Layer 4 of a small transformer language model trained on English Wikipedia (8 layers, counted from 0, width 64).
A neuron's activation on a vector x is SiLU(gate . x) times (in . x), where the dot is the dot product.

Input weights of the MLP neurons that the questions are about. A number n stands for n times 0.0065.
n45 gate: -38 28 -32 -41 52 -29 -10 -15 13 19 -5 -9 -67 -11 -32 1 -22 -21 53 -15 -42 6 0 -62 7 -28 3 5 -12 -51 -7 -22 -10 16 -1 -47 -13 2 -8 -6 -25 27 18 -7 -13 8 23 -4 -5 -16 -7 20 18 -35 36 -24 -35 39 19 -12 -94 -24 -36 14
n117 gate: -23 3 -27 -13 15 16 1 71 -19 27 32 6 -59 -66 28 31 -21 -23 -25 -22 12 -9 -31 6 44 -11 -24 -6 21 48 15 -10 19 3 32 8 -43 10 -58 2 -29 -25 15 2 -8 39 -10 14 8 10 -8 -25 -41 9 2 33 -12 -7 -33 6 27 0 -21 -20
n179 gate: -8 -9 -19 -15 4 9 23 -16 5 47 -25 38 1 -11 -28 -13 -12 7 60 -9 7 47 11 19 24 -23 -33 -12 -5 24 -14 13 25 11 -36 22 -10 33 -47 30 22 -44 19 2 -25 13 14 -37 40 40 9 -25 -1 -52 -14 -1 13 10 15 -26 -10 -11 -19 33
n233 gate: -22 -22 -4 5 37 1 71 -26 40 -44 8 20 25 -4 21 9 6 -12 -24 2 23 23 26 39 44 -23 3 -24 17 10 41 15 2 19 15 0 31 -5 -5 -14 2 35 13 -5 14 14 7 -23 27 -25 -10 -22 -10 32 18 -28 41 -40 -48 34 35 -15 -1 2
n250 gate: 13 -1 -16 2 29 3 -9 -18 21 -13 -20 30 -32 35 13 25 -28 19 32 12 52 -2 -61 -7 -21 47 0 14 22 -6 15 -13 -34 0 38 2 1 36 -15 -16 41 11 1 50 17 3 -6 8 43 22 6 27 -36 -19 34 -23 6 2 -3 48 -10 -12 3 3
n253 gate: -3 -31 28 3 6 -27 -38 -13 -19 5 -14 -7 -31 8 -14 8 3 -21 -41 -9 52 24 5 -11 22 -15 4 -42 -33 2 -13 -26 12 44 39 1 -11 6 -30 -1 7 -10 8 -18 32 22 48 -51 -33 18 9 -9 1 -9 3 -14 7 -6 -12 -14 8 -24 -12 0
n45 in: 7 20 11 -31 11 -3 -6 6 -43 14 21 -30 -47 -42 3 29 -1 13 -14 2 -31 4 32 -1 23 -9 -1 -36 -37 -2 33 0 -63 -38 -20 -11 -23 16 -15 37 24 11 10 8 0 -32 -4 -9 -12 -1 -42 1 -20 -20 9 56 5 -48 -13 -21 5 -36 19 71
n117 in: -4 25 33 17 -43 -30 5 -34 -3 29 20 -7 -12 3 -22 2 -4 11 16 -19 11 3 -11 48 -44 14 -22 24 -16 -27 41 17 18 -36 -1 -32 8 13 9 -38 22 -9 46 -10 -36 4 -37 -17 2 22 -14 49 15 13 39 -8 -11 6 -25 30 -42 -12 32 -50
n179 in: -12 2 -2 -56 -28 -3 30 -6 10 30 -48 17 -20 -30 2 11 8 -9 6 -53 13 20 26 -3 -20 -42 -7 1 -37 35 3 -10 -1 -14 -7 42 2 -20 14 9 32 12 -26 -12 -10 5 -54 70 -43 49 -1 19 17 -28 26 -14 -45 36 -4 -21 7 36 16 -33
n233 in: -9 -4 -49 -7 6 4 -7 39 14 14 41 25 -4 50 2 -3 20 -5 31 25 56 10 8 11 19 26 4 10 26 -31 -17 43 -22 8 -30 -17 -32 17 44 74 11 1 -10 38 -24 -27 -21 -16 23 -6 -10 -3 10 -14 19 19 -5 7 35 -16 14 -47 18 3
n250 in: 38 -54 14 -37 14 5 -4 -32 2 -30 -13 18 -4 -6 12 -24 -17 14 -10 8 -7 -40 -4 21 25 46 27 11 20 50 28 -46 -9 -39 -26 0 46 16 4 -26 -27 28 10 48 -9 6 -27 -27 8 16 -26 -24 14 10 18 -1 -13 -11 -29 -27 26 -38 17 -59
n253 in: -1 -38 -26 0 0 16 45 37 13 14 -39 -9 48 41 19 43 1 16 8 -21 5 -47 7 -32 -36 27 -6 6 -7 -28 -19 5 -46 1 7 -30 6 5 15 9 -34 -14 -1 23 -43 -18 -24 -14 0 35 -15 -25 -15 10 -19 12 -10 12 36 1 13 8 -5 -7

Each question shows a token from some text and the vector x that enters the MLP there. A number n stands for n times 0.038.

" j": -48 -5 7 15 5 -36 -14 -6 -16 36 -13 37 36 -1 5 2 42 41 -1 9 8 -50 -16 -30 -19 24 16 -53 41 7 -8 0 -15 -19 -13 15 -13 16 29 -22 -18 -11 10 -53 -12 13 -3 11 11 -54 -16 -6 16 4 -4 -20 39 18 -23 -30 16 45 22 25
The two highest activations, in order: n45, n179

"eries": -26 28 -1 50 9 -19 -38 -9 3 19 12 -6 37 -16 22 -17 49 20 11 -19 -1 -14 -24 22 -27 30 38 -13 2 -6 28 -33 -47 -29 15 3 -34 -8 -20 -11 -40 -4 -13 12 -25 -44 -3 9 -22 -9 -24 -16 21 -1 -12 -41 -4 24 -26 -34 16 44 1 -3
Which three neurons fire most, strongest first? n233, n45, n179

" s": -54 -4 -24 59 -23 -10 -15 -8 -44 40 0 9 25 -30 -5 15 37 30 -22 -15 21 -38 -58 -11 -27 5 26 -23 13 4 21 26 -24 -2 -11 16 9 23 -14 -28 -15 33 -12 -20 -31 14 -24 4 10 -36 -26 1 7 -15 26 10 51 -6 -15 -6 29 21 16 -16
Which neuron fires most, and how strongly? n117, at about 1.1

" con": -31 2 -39 2 7 -14 -22 42 -54 59 -13 51 12 6 5 28 29 28 -2 29 34 12 -7 -4 -48 21 37 -22 -4 -11 34 -11 -45 7 -18 11 37 -3 -8 -36 -17 4 21 10 -16 -1 -9 28 -1 -16 -9 -5 10 -7 -26 -9 26 4 -7 0 39 14 25 -40
Which neuron lights up most? n250

" ": -37 11 -57 50 -32 10 9 -13 -5 8 38 -7 23 -35 -18 -24 43 -1 26 10 14 -30 -16 7 -4 21 -15 -25 -9 5 26 19 -53 -17 -23 -5 -2 -2 -16 -29 -26 1 24 -30 -11 -9 4 20 -8 9 -19 6 29 -14 5 -6 31 16 -3 -11 47 34 -50 13
Which three neurons fire most, strongest first? n250, n117, n233

"r": -37 -20 -13 21 -7 -23 6 12 -12 13 -9 30 10 -14 16 40 38 6 25 12 26 9 -17 42 -59 14 20 -29 15 -11 -34 2 -64 6 12 -3 1 37 9 -16 -13 -10 33 -46 33 3 -6 -2 -58 1 -27 -41 10 -9 -3 -23 36 7 0 -23 -7 29 27 14
Which neuron fires most, and how strongly? n253, at about 1.2

"ight": -19 16 0 42 -13 -29 -87 -17 -7 -4 -41 -6 27 -3 0 18 40 16 18 0 13 -44 -7 44 -8 3 17 -12 -41 30 15 -10 -33 -51 11 4 10 -6 -9 -25 -37 32 19 24 -7 3 -2 -8 -11 -40 -16 7 16 12 -1 -14 21 19 24 -21 26 26 3 -2
The two highest activations, in order: n233, n179

" -": -30 39 -36 47 6 -13 -33 -7 -28 -6 22 5 35 -5 26 -49 51 10 4 3 15 -6 -4 -3 -41 12 -7 -9 18 -7 21 32 -34 -17 11 20 1 12 -14 -22 -3 30 -22 -31 -19 -24 -36 25 7 -14 -3 10 57 -12 8 14 -25 29 21 -18 5 13 -10 12
Which neuron fires most, and how strongly? n250, at about 0.29

" and": -27 47 -43 7 4 -17 -52 -1 3 -21 -5 8 26 -17 12 -22 65 6 19 -15 13 -20 -4 -13 -4 24 5 -33 -3 -16 27 -28 -24 -7 -5 31 -6 8 -32 -33 0 8 -23 -37 -8 -21 -11 -2 -9 -30 -17 -23 38 -29 -16 -9 -10 16 -9 -9 30 9 34 13
Which neuron lights up most? n117

".": 9 43 -35 27 -15 -35 7 -31 -6 -27 7 -2 18 -60 6 -31 40 -14 10 -18 0 6 -33 3 -14 43 -21 -13 1 -17 8 26 -71 -3 0 -16 -24 -4 -47 7 -11 8 -3 2 -26 -5 3 -5 -7 -24 11 -1 29 4 6 11 34 23 26 -11 38 26 -14 5
The two highest activations, in order: n250, n179

"1": -28 47 -11 43 -44 -38 -5 -36 -11 23 3 11 5 4 2 -17 59 11 -5 7 -11 -32 -12 -31 -9 24 3 -18 -24 17 7 10 -44 -23 16 -36 -2 22 13 -17 -16 -24 41 2 -39 -33 12 5 -16 -10 -22 -7 16 -7 -28 -17 15 15 22 -11 23 38 0 -8
Which neuron lights up most? n250

"in": -22 22 -8 53 12 -36 -2 -10 -2 34 -7 33 2 -52 13 -1 35 -17 23 6 46 -43 1 5 -64 5 15 18 -36 -5 -17 1 -25 2 10 -39 -34 27 8 23 -5 8 -15 -28 -10 12 30 1 -20 -5 -28 -63 1 -9 -10 -14 29 13 -36 -36 20 30 -5 7
Which neuron lights up most? n253

" Har": -37 23 13 -11 -10 -21 -15 -4 -28 15 -9 26 27 12 11 -25 58 2 25 -6 4 6 -21 -43 2 -34 4 -40 1 -32 5 9 -35 -25 -12 28 3 -2 -11 -37 -38 -9 26 -5 -56 47 -29 12 8 -15 -5 41 7 -27 5 -3 26 10 -45 -14 15 35 -6 12
The two highest activations, in order: n179, n250

" D": 6 7 -8 44 6 -17 23 13 -26 11 11 24 9 -64 -25 1 38 26 28 -3 -2 -36 -15 -7 -24 3 18 -25 27 17 40 30 -24 -35 -10 26 -40 -6 16 -39 -41 -31 14 8 -25 23 -36 2 -10 -13 -6 2 -4 -37 5 7 71 14 2 -19 28 38 -11 -2
Which neuron lights up most? n117

"ies": -16 43 35 34 -2 -13 -40 5 -3 7 13 3 8 22 11 -41 45 -26 -1 -8 9 -6 -33 -18 -32 42 15 -9 38 1 2 -9 -61 -4 -8 12 -16 42 -12 7 -39 -14 -35 -8 -27 -33 -49 -14 4 -12 -5 -3 2 -9 -5 6 1 19 -13 -34 10 31 -11 11
Which neuron fires most, and how strongly? n179, at about 0.3